Layer 3 of a small transformer language model trained on English Wikipedia (11 layers, counted from 0, width 64).
A neuron adds its activation times its output weights to the MLP's output. To switch it off is to set its activation to zero at one token and run the rest of the model.

Output weights of the MLP neurons that the questions are about. A number n stands for n times 0.00074.
n12: 206 8 385 56 -205 51 35 -95 50 120 115 -249 -24 -138 283 137 -122 216 186 42 85 -78 -113 72 117 261 122 -73 -171 81 168 -76 -27 -65 -79 172 -31 170 76 -312 251 -219 282 147 11 -298 -8 96 345 117 -58 263 -112 -160 -70 -282 15 -101 203 -136 -111 -4 -5 -190
n24: -318 60 -198 -99 -214 -26 7 458 13 -223 -139 56 -107 -28 172 4 124 -130 25 54 -85 277 50 -141 -316 -10 -128 -94 -178 31 -106 -187 -121 95 7 235 -173 47 -6 147 -107 125 240 -6 196 120 -77 78 118 -110 45 39 180 158 328 105 -23 -70 -135 -281 68 71 238 83
n63: 110 -31 59 -278 -17 397 211 348 90 -204 -57 -81 18 -10 -147 118 219 127 -6 94 158 -189 25 117 147 -258 -86 165 -217 -161 -11 6 -28 -69 -10 5 -206 126 179 204 -28 232 102 -128 93 148 -199 153 22 175 -29 -33 257 122 -10 -39 10 60 311 -293 70 -57 54 -33
n66: 60 396 112 -247 148 -354 56 -142 -116 -123 -15 57 105 -31 -39 231 24 101 306 135 -17 -101 142 112 -148 108 -79 -277 106 -39 87 -58 -287 -278 -65 -164 76 -69 -124 124 137 -18 222 -124 -21 -99 -157 -176 -268 -45 -51 -234 23 26 168 100 67 92 -62 247 258 -105 -231 -155
n75: 104 121 94 -192 -12 62 61 64 -34 108 -251 88 269 -16 -290 129 0 87 -367 -95 64 -37 -194 -70 251 -187 96 -234 -12 97 -27 63 209 -185 -97 -18 66 349 -41 175 -131 225 97 -295 -4 -51 -96 66 -243 29 171 48 -180 83 -12 302 -46 -5 -55 74 -104 -57 102 -193
n76: -92 184 -178 -87 43 -94 -57 44 98 142 333 32 -40 29 130 -318 -202 -96 1 -148 -242 173 70 123 87 -34 44 179 390 175 -292 10 117 -128 -45 62 121 -226 -73 -238 -67 141 -385 4 65 24 117 105 -290 -217 -215 58 -246 -35 17 -164 331 163 15 -22 30 -4 189 -96
n108: -132 30 204 -27 276 97 -32 22 -129 -102 -366 98 -478 184 -371 -152 63 167 78 -343 -406 -77 -25 194 50 110 60 260 -4 81 -173 -164 88 149 125 92 -186 124 -118 -244 -126 -78 -130 -177 -324 -97 -60 148 305 -108 166 -46 -144 178 117 -360 -9 12 25 184 -21 -34 -111 251
n110: -263 58 45 -50 85 -19 199 178 -20 84 -25 237 -18 105 274 -69 102 13 9 -5 223 154 224 8 -33 27 204 91 -360 116 230 -29 -37 172 -177 156 201 74 26 46 -322 -13 -157 -52 -3 -31 10 -101 84 132 -270 -56 16 -92 -105 223 -243 -159 -45 62 -27 -10 140 212
n116: 166 46 11 -62 -250 -127 162 -31 -164 -328 88 21 139 -101 -111 -311 23 -66 61 -5 -263 241 17 -79 9 -129 -142 -109 -30 -143 -181 0 69 158 134 0 -56 73 -43 -230 2 -156 -304 241 36 132 170 -266 -177 -56 -78 184 -21 24 -51 -183 -20 43 106 46 -274 -16 -215 -36
n117: -81 -152 -45 193 231 -12 -35 217 65 -51 158 -181 42 -73 105 94 -151 9 -36 11 198 -307 -95 7 -113 173 -168 -244 82 40 -278 36 168 261 -103 64 -110 -291 84 90 -90 59 -65 107 -209 -37 -198 -87 65 73 -49 117 -166 83 -98 -48 -73 -17 117 115 -174 -129 227 -201
n150: -9 -186 48 189 -41 30 105 -130 21 -145 12 288 -107 251 20 35 -50 193 94 141 262 210 -42 12 59 -14 -102 134 -124 100 305 -361 183 132 -46 -80 -366 273 128 -170 77 29 69 223 307 -43 -19 126 26 -188 220 -274 154 42 -92 -200 -37 -42 16 57 293 -225 130 -276
n152: 20 24 385 -65 -155 -287 90 -12 -235 114 -96 -144 -142 199 19 338 -45 175 89 238 -25 127 262 53 69 -58 -80 49 -26 -103 109 214 -126 84 -256 1 -87 247 -265 -113 -47 -149 -64 181 107 -13 -113 38 -143 94 -204 135 -56 -89 34 -114 -162 82 20 -103 318 173 -63 248
n162: 269 174 109 -244 102 -27 -239 -142 228 55 259 -116 309 -91 107 -418 131 31 -12 42 77 254 -45 282 20 30 -5 72 181 -195 153 -101 -69 173 68 20 76 -68 -152 22 28 -275 37 -117 42 53 -108 195 3 289 -268 85 65 -211 -230 53 204 22 -60 -53 -138 -32 -359 -40
n172: -111 -79 -98 -108 -79 176 -70 -208 -176 -58 61 3 -45 149 -202 177 121 144 14 49 -281 239 65 -175 -68 -184 26 109 -132 140 41 111 -124 -42 -146 110 -39 -142 -164 -40 -59 -223 -28 131 -218 117 -33 194 137 -100 15 137 73 -53 -218 168 72 161 12 177 -71 151 188 -36
n175: 32 184 13 55 132 108 -94 298 -47 -155 109 -62 -169 113 -11 159 106 -90 135 52 170 -60 -269 -155 -268 36 -78 19 -83 -71 49 232 -75 7 102 225 -5 95 -73 -311 99 -52 -97 -240 250 22 -155 -235 1 -90 -159 151 -29 147 178 139 57 246 -16 -48 -121 -46 235 43
n181: 53 -30 -107 185 -60 196 364 -100 147 -136 70 101 -8 -166 -59 41 389 -217 112 -10 -26 -300 208 135 -69 -11 119 -154 71 -98 83 -8 18 55 -8 -65 -47 170 -256 56 -144 131 -59 106 14 153 -194 179 186 -200 -352 25 -43 -158 107 161 144 224 155 -171 88 -53 -113 -141

Each question names a token from some text and the token that comes next. It shows the activations a of the neurons there, in the order above. A number n stands for n times 0.027.

Then comes g, the gradient of the next token's log-probability with respect to the MLP's output, scaled to length 1. A neuron's effect is roughly proportional to its activation times (output weights . g). A number n stands for n times 0.001.

" h", then "ub"
a: -20 13 3 -3 -20 0 -8 7 3 -9 -2 10 -62 10 -5 -5
g: -175 -101 -6 -43 54 38 275 143 -102 -135 17 -70 -51 67 -4 -171 27 -92 187 -100 -12 -116 -7 17 -48 -11 -167 11 -83 -33 163 119 96 268 -28 107 93 -46 -229 28 -247 -129 -80 87 68 -160 255 -33 -98 49 241 27 -103 288 -97 -104 14 178 -132 -10 21 -159 81 166
Switching off which neuron hurts the next token most? n162

"m", then "b"
a: 1 6 11 16 155 23 -1 -37 -7 -2 1 -6 1 9 7 -137
g: -148 100 90 88 -14 -180 88 -49 -136 -116 -221 131 4 134 124 39 171 87 -147 228 68 142 -8 40 -32 -8 153 -61 -145 -154 40 238 15 53 -18 252 278 -148 -308 93 -4 -101 -15 167 50 87 140 -107 7 184 120 117 15 -22 -12 -109 -90 -66 -109 -60 -74 1 -212 -80
Which neuron, switched off, raises the next token's probability most? n110

" consid", then "ered"
a: -3 1 -8 19 0 -7 -6 138 -63 -13 -3 24 -3 -3 2 2
g: -92 24 -59 95 20 -47 -66 -144 181 37 -73 121 -42 -82 87 141 150 74 -19 4 13 120 -52 -187 -140 -52 -30 23 -252 117 51 216 -31 -27 20 -69 2 -190 20 294 113 -133 186 -136 137 158 -214 74 67 -107 -213 136 119 -160 209 -81 201 242 20 -118 -4 39 -97 164
Switching off which neuron hurts the next token most? n116

"/", then "or"
a: 3 0 18 -4 11 -6 -19 13 1 3 34 25 -46 7 3 -8
g: -135 -109 -39 -110 -173 151 -55 -119 15 107 38 -50 -118 -31 -75 6 -87 58 243 317 -5 16 116 -171 72 8 154 -28 -129 102 20 -143 35 47 -183 -61 22 156 174 105 214 89 200 164 -98 33 221 -53 183 128 70 -104 -113 -238 -113 -58 -4 -43 85 172 -39 -223 -166 1
Switching off which neuron hurts the next token most? n150

"hn", then "),"
a: 27 -23 0 258 -7 1 11 -8 -17 -10 2 -2 -1 -7 -6 -1
g: 291 -97 79 -32 -77 60 -87 65 113 -137 -4 -190 -142 -119 72 -200 119 80 19 156 -137 -40 -89 -36 39 187 -245 -123 83 120 6 -45 84 -59 -107 -205 -160 135 115 21 -200 -45 329 92 142 -108 111 -122 21 -54 104 12 -200 -39 272 3 64 -78 53 20 104 83 -139 19
Which two neurons, each switched off alone, lower its probability most, in order? n66, n12

" as", then " well"
a: 2 47 31 -3 28 2 0 35 31 37 1 4 -6 17 13 4
g: -89 -173 100 -80 -160 -34 6 212 -3 -78 -47 -29 -205 -211 209 -132 -3 -134 217 170 22 141 293 18 39 4 -38 -79 -259 37 25 277 147 106 133 113 105 -34 74 146 53 116 -45 -52 -61 -156 -26 28 -53 -57 36 -155 139 -51 -247 -65 -8 138 -49 -171 81 -118 -113 -80
Which two neurons, each switched off alone, lower its probability most, in order? n24, n110

" r", then "ul"
a: 5 0 -3 -5 -13 1 -13 25 -3 -2 -3 18 -8 -28 -2 -23
g: -61 157 123 17 -42 91 143 -270 320 -90 -127 -56 -52 -8 33 87 -87 -229 -78 127 103 10 -9 88 7 -94 12 -57 -134 0 -2 161 127 103 91 -51 241 -71 14 176 25 307 -92 -33 151 -167 4 32 152 8 108 -17 64 -108 112 157 70 76 26 -146 -131 -338 68 97
Switching off which neuron hurts the next token most? n172

" work", then " only"
a: 1 -9 -14 5 68 -3 -201 46 4 7 2 -25 1 -9 2 -12
g: -95 -161 59 -115 295 -184 -50 62 -106 -315 -214 -117 -40 26 117 -62 -72 88 213 -41 246 -104 -32 -235 -40 -8 81 -32 -41 77 -38 -84 51 -122 46 144 17 6 315 -49 87 175 -14 -49 -240 -44 -113 -55 48 -88 81 78 7 -179 42 -3 -46 -72 -92 -94 -121 -139 -167 -126
Switching off which neuron hurts the next token most? n152

"ic", then "is"
a: -1 2 -18 -5 -12 -7 19 10 2 -5 -10 5 -6 -2 23 37
g: -158 -68 -77 41 -158 101 22 -173 -114 30 52 -51 -85 240 -74 45 108 198 107 -9 -20 23 -8 50 -153 59 -64 62 197 46 22 -81 212 316 203 -206 167 31 120 57 -59 -19 -197 105 -41 -25 -137 133 -164 82 146 16 101 -155 -171 -184 157 216 119 80 200 -6 -76 21
Switching off which neuron hurts the next token most? n108

"ot", then "ol"
a: 78 -7 -9 -1 -7 -3 -1 15 -25 -9 11 4 -1 2 -117 56
g: 58 -122 -99 66 -145 -119 173 -29 18 -47 135 169 8 22 55 2 -295 103 95 -35 61 19 -105 3 202 178 38 93 40 -265 130 134 174 -38 49 114 89 -151 25 -11 211 -10 -290 -6 -20 -72 15 -60 20 -29 217 -126 -148 250 218 -111 269 28 -140 -24 113 -5 67 -26
Which neuron, switched off, raises the next token's probability most? n181

" as", then " the"
a: -103 19 -3 10 67 5 6 39 3 56 -12 4 -2 12 10 -5
g: -53 63 194 8 -85 -128 46 -199 186 55 61 -201 142 -56 18 -26 -52 267 -98 -77 -124 -60 64 181 -157 5 -22 24 124 99 18 78 -306 -13 -116 -122 -158 47 -81 -63 -145 69 -183 68 32 128 55 130 -78 92 81 156 -3 93 -15 379 -68 209 27 61 41 -10 91 -244
Switching off which neuron hurts the next token most? n75

"at", then "form"
a: 0 28 4 2 161 -3 -7 -6 -5 -2 -34 -3 -11 4 -6 3
g: -65 -20 6 -147 -38 78 -94 -226 81 -233 -136 -144 140 -40 285 110 -63 -46 -208 -74 84 -193 -65 14 -32 -100 11 -133 -123 -35 78 -223 -30 83 -107 59 -49 91 217 -232 -46 -167 -7 50 -140 64 -145 64 -166 -71 -160 283 -189 68 -112 133 82 87 68 160 -81 -88 -59 5
Switching off which neuron hurts the next token most? n75

" p", then "ress"
a: -11 -12 7 -2 -104 -1 3 -28 -6 -6 -1 -3 -25 -2 68 33
g: 105 -226 -206 -286 236 -15 -144 -195 96 17 -41 297 87 45 -62 -17 -92 85 -76 162 -267 80 -202 -40 31 192 -54 44 175 -116 -51 -182 -66 11 47 -186 127 -36 67 21 -9 146 12 -77 96 136 53 7 -34 98 -57 93 89 57 52 -190 24 -8 -218 124 -6 118 75 -136
Which neuron, switched off, raises the next token's probability most? n175

"e", then "k"
a: 1 18 0 9 25 3 1 0 -157 51 10 0 -9 1 -17 2
g: 49 -71 84 -14 145 -91 19 -130 0 122 17 -115 51 -6 257 71 142 -87 -42 -151 22 44 69 14 -33 34 -191 -166 -66 125 118 153 -196 93 -15 118 325 -54 -176 26 2 110 -134 33 -103 -37 10 143 -3 -180 -167 88 94 152 -274 206 -129 217 110 -183 84 166 -22 -164
Switching off which neuron hurts the next token most? n116

"B", then "arm"
a: -24 6 -1 -1 -2 0 13 -2 1 -3 61 1 -8 5 -2 13
g: 83 97 17 -6 -208 -54 82 77 194 -283 86 204 -112 141 22 -43 40 47 35 -75 -68 108 63 -9 155 3 -197 71 -211 35 115 -83 163 203 -17 37 -173 -10 186 -85 -104 80 -252 50 206 -10 72 -13 -6 103 -153 7 -204 91 184 -147 -31 -207 -273 59 -46 99 18 -109
Switching off which neuron hurts the next token most? n150

"y", then " of"
a: -14 20 6 1 3 19 3 43 20 2 -4 29 0 -15 -3 -1
g: -35 -3 -19 123 -140 73 -68 -109 -70 -12 -206 -109 -144 52 15 -119 105 -16 -52 230 33 -50 -151 35 143 -185 -210 21 40 1 103 102 -47 213 -224 -50 124 -174 77 148 -25 58 -184 -95 -52 0 -325 -122 192 -24 -55 -41 160 -256 -124 -2 -239 -142 27 -63 131 99 165 -11
Which two neurons, each switched off alone, lower its probability most, in order? n110, n152

"ank", then "ing"
a: 9 -76 -23 57 -8 36 13 -241 4 5 4 1 -39 -2 8 -19
g: -35 -174 119 206 -65 -91 8 -253 -324 109 -154 -48 -30 -206 -69 7 -25 172 45 147 41 52 219 -213 165 133 -32 46 32 -79 -105 -141 -92 -54 -71 -153 185 72 -126 -63 83 92 -41 -89 -33 164 51 -10 -34 85 -209 -11 -143 155 -260 23 131 97 -17 117 161 -35 -40 -130
Switching off which neuron hurts the next token most? n24

"e", then "ins"
a: -18 -7 15 8 -9 -1 -7 16 -46 9 -7 16 7 1 -11 3
g: -49 -122 -21 61 270 93 64 22 73 14 -112 11 190 -81 228 240 -7 -29 144 255 -88 -95 98 -21 62 -128 -263 -99 3 -38 -7 17 16 9 72 -115 -181 49 -197 44 -55 -55 193 73 -128 26 -58 190 -51 281 -21 143 172 -79 -158 11 -15 136 23 -129 -112 108 110 269
Switching off which neuron hurts the next token most? n116

",", then " such"
a: -13 51 24 -2 6 -6 19 4 5 2 -4 6 -10 -9 1 -11
g: 34 193 -65 -94 -80 71 83 30 258 -118 -143 68 -224 -20 22 -12 -13 -27 -95 8 191 0 117 -170 131 8 -96 -2 -253 -161 -48 -50 143 -239 -42 -43 -176 148 287 -54 118 195 -237 -140 -87 -16 50 19 -147 173 -79 -72 32 -83 -153 178 -46 70 84 -39 -144 -178 84 -65
Switching off which neuron hurts the next token most? n63

"av", then "ate"
a: -3 -1 0 -3 -15 4 -2 45 38 -3 -83 0 136 -42 2 -5
g: -165 101 73 299 -207 -84 -124 -137 54 140 75 336 72 -67 -1 -128 64 1 67 119 12 -48 -254 -69 -138 51 172 -230 -44 -249 0 79 77 -116 21 -117 15 54 102 -41 55 40 3 166 -168 125 -130 114 32 -113 37 -53 -170 61 57 100 112 -111 -55 150 -206 -107 -116 -105
Switching off which neuron hurts the next token most? n116

"ce", then " le"
a: -26 92 -69 0 -49 37 4 -13 -9 1 -6 -25 -13 -3 -20 -4
g: -91 164 0 -89 227 37 -105 -71 -87 125 149 37 329 -48 -20 -63 9 -64 -74 -267 89 -90 -173 76 6 59 78 159 62 59 24 216 -5 -40 322 121 176 -23 -4 43 68 -51 154 61 -5 89 -20 203 39 64 278 -28 217 -60 -107 -102 -79 144 22 -61 -234 132 42 77
Switching off which neuron hurts the next token most? n152

"v", then "ir"
a: -184 -6 -30 -2 91 -11 -4 -52 2 -10 -21 -23 -75 -17 7 1
g: -49 279 -204 -77 -77 13 -30 60 -23 9 2 -208 135 -124 72 55 147 52 86 -213 -63 -72 108 45 107 244 76 -142 77 -264 128 39 -91 137 99 -71 -22 260 175 -69 -8 36 9 18 -68 19 88 -328 53 227 75 -76 217 194 32 -11 64 73 37 22 -100 63 -164 126
Which neuron, switched off, raises the next token's probability most? n162

"ed", then " there"
a: -22 27 11 6 4 -15 3 57 8 -4 0 1 -2 -20 4 31
g: 236 113 -93 8 -136 8 -17 267 14 -35 71 37 78 -38 13 -105 -207 -252 61 -185 163 32 53 -171 33 64 8 92 44 108 -97 136 -82 104 232 175 99 -131 -57 -103 235 20 -139 -132 110 -237 15 -215 -55 8 133 188 -84 -134 -119 -93 -144 10 -189 32 -60 -115 10 142
Which neuron, switched off, raises the next token's probability most? n181

"ly", then " at"
a: -5 -14 -72 -11 0 16 3 -5 2 1 -28 -12 -16 2 23 15
g: -206 109 63 114 148 -49 144 -12 29 100 47 21 74 133 -40 147 224 208 -165 136 -264 27 39 11 -168 -52 71 69 -144 199 31 -63 -5 53 125 28 272 3 -54 -28 -52 -59 156 10 154 126 -203 -175 -62 107 14 6 -102 37 -37 -161 77 -10 -229 141 -159 20 -194 269
Switching off which neuron hurts the next token most? n63

" the", then " e"
a: -95 4 5 4 17 11 -2 -36 -18 8 5 0 15 -84 8 8
g: 69 18 -100 -46 36 40 -92 116 -98 -58 -111 216 -40 83 13 -310 -81 -118 -14 -124 79 17 65 29 -9 256 36 -159 13 -188 -133 260 21 83 231 149 -114 -168 47 102 -10 -8 228 -60 -84 62 -139 -36 -92 152 -208 126 24 -113 -91 120 195 -56 -158 -210 80 -36 188 129
Switching off which neuron hurts the next token most? n12

"ech", then "os"
a: 3 -16 -1 60 -19 11 -129 -14 9 -4 -22 21 -11 80 -1 91
g: 108 108 -94 92 5 -75 -33 -102 12 -136 -108 -3 -200 -115 -192 -8 -1 270 -146 28 -120 -66 22 -45 71 -123 98 71 -6 -104 77 191 -162 -37 66 -162 275 -6 56 -95 135 71 -171 62 -221 151 171 159 212 248 -5 35 -241 -206 -158 -29 59 84 -62 -33 -81 140 107 -33
Switching off which neuron hurts the next token most? n172

" the", then " ch"
a: -158 -1 1 3 10 10 -3 -53 1 8 -1 -1 4 -110 9 14
g: -166 149 66 -192 -23 35 107 374 79 190 -62 -152 -91 -34 127 -86 -67 -71 152 122 -34 -54 -46 86 -29 46 178 121 -134 -135 -94 133 79 155 -136 78 141 -23 68 26 -146 -30 93 73 18 81 -98 -174 77 160 -244 -51 -42 -60 94 -59 19 21 -3 -34 -368 -251 66 -34
Switching off which neuron hurts the next token most? n172

"ished", then " Ear"
a: -41 -26 11 -6 1 0 -1 31 1 -2 0 11 1 -57 4 2
g: 74 95 106 191 125 -56 -225 -229 -108 -24 -185 -206 298 -35 -144 155 -68 105 98 -88 -95 -74 -38 10 25 -81 -104 -266 134 -180 54 -163 -58 -76 -72 -212 -106 49 63 -147 -11 13 -121 -110 16 232 93 29 -132 27 75 -178 63 -160 102 85 -13 73 -56 -89 -107 88 -216 31
Switching off which neuron hurts the next token most? n24

" Char", then "les"
a: -9 -105 3 15 -7 -4 6 8 -7 1 -9 -3 35 -14 66 -1
g: -153 67 317 -79 -55 198 108 81 159 -182 97 -216 -80 -85 -126 261 20 9 57 76 -269 78 -149 38 -226 41 -59 -89 -75 45 -96 68 -190 -71 61 125 27 -121 -43 87 134 106 -16 -23 -15 231 -153 -74 -45 -30 40 -181 -119 147 22 -99 178 30 120 45 -102 -168 159 30
Switching off which neuron hurts the next token most? n175

" The", then " player"
a: -227 -2 13 7 11 6 5 4 8 2 2 -1 15 -114 10 -2
g: -149 -159 -6 -176 -1 33 -28 32 29 -135 -70 4 95 28 74 -257 35 -59 171 280 -209 -52 23 4 -101 -23 143 -12 -168 64 21 -31 0 -54 -156 148 248 -38 13 -77 25 -132 -42 -37 27 38 -35 -108 -162 146 -120 -177 -105 238 -348 -134 -149 121 -120 -77 145 -214 96 -26
Switching off which neuron hurts the next token most? n12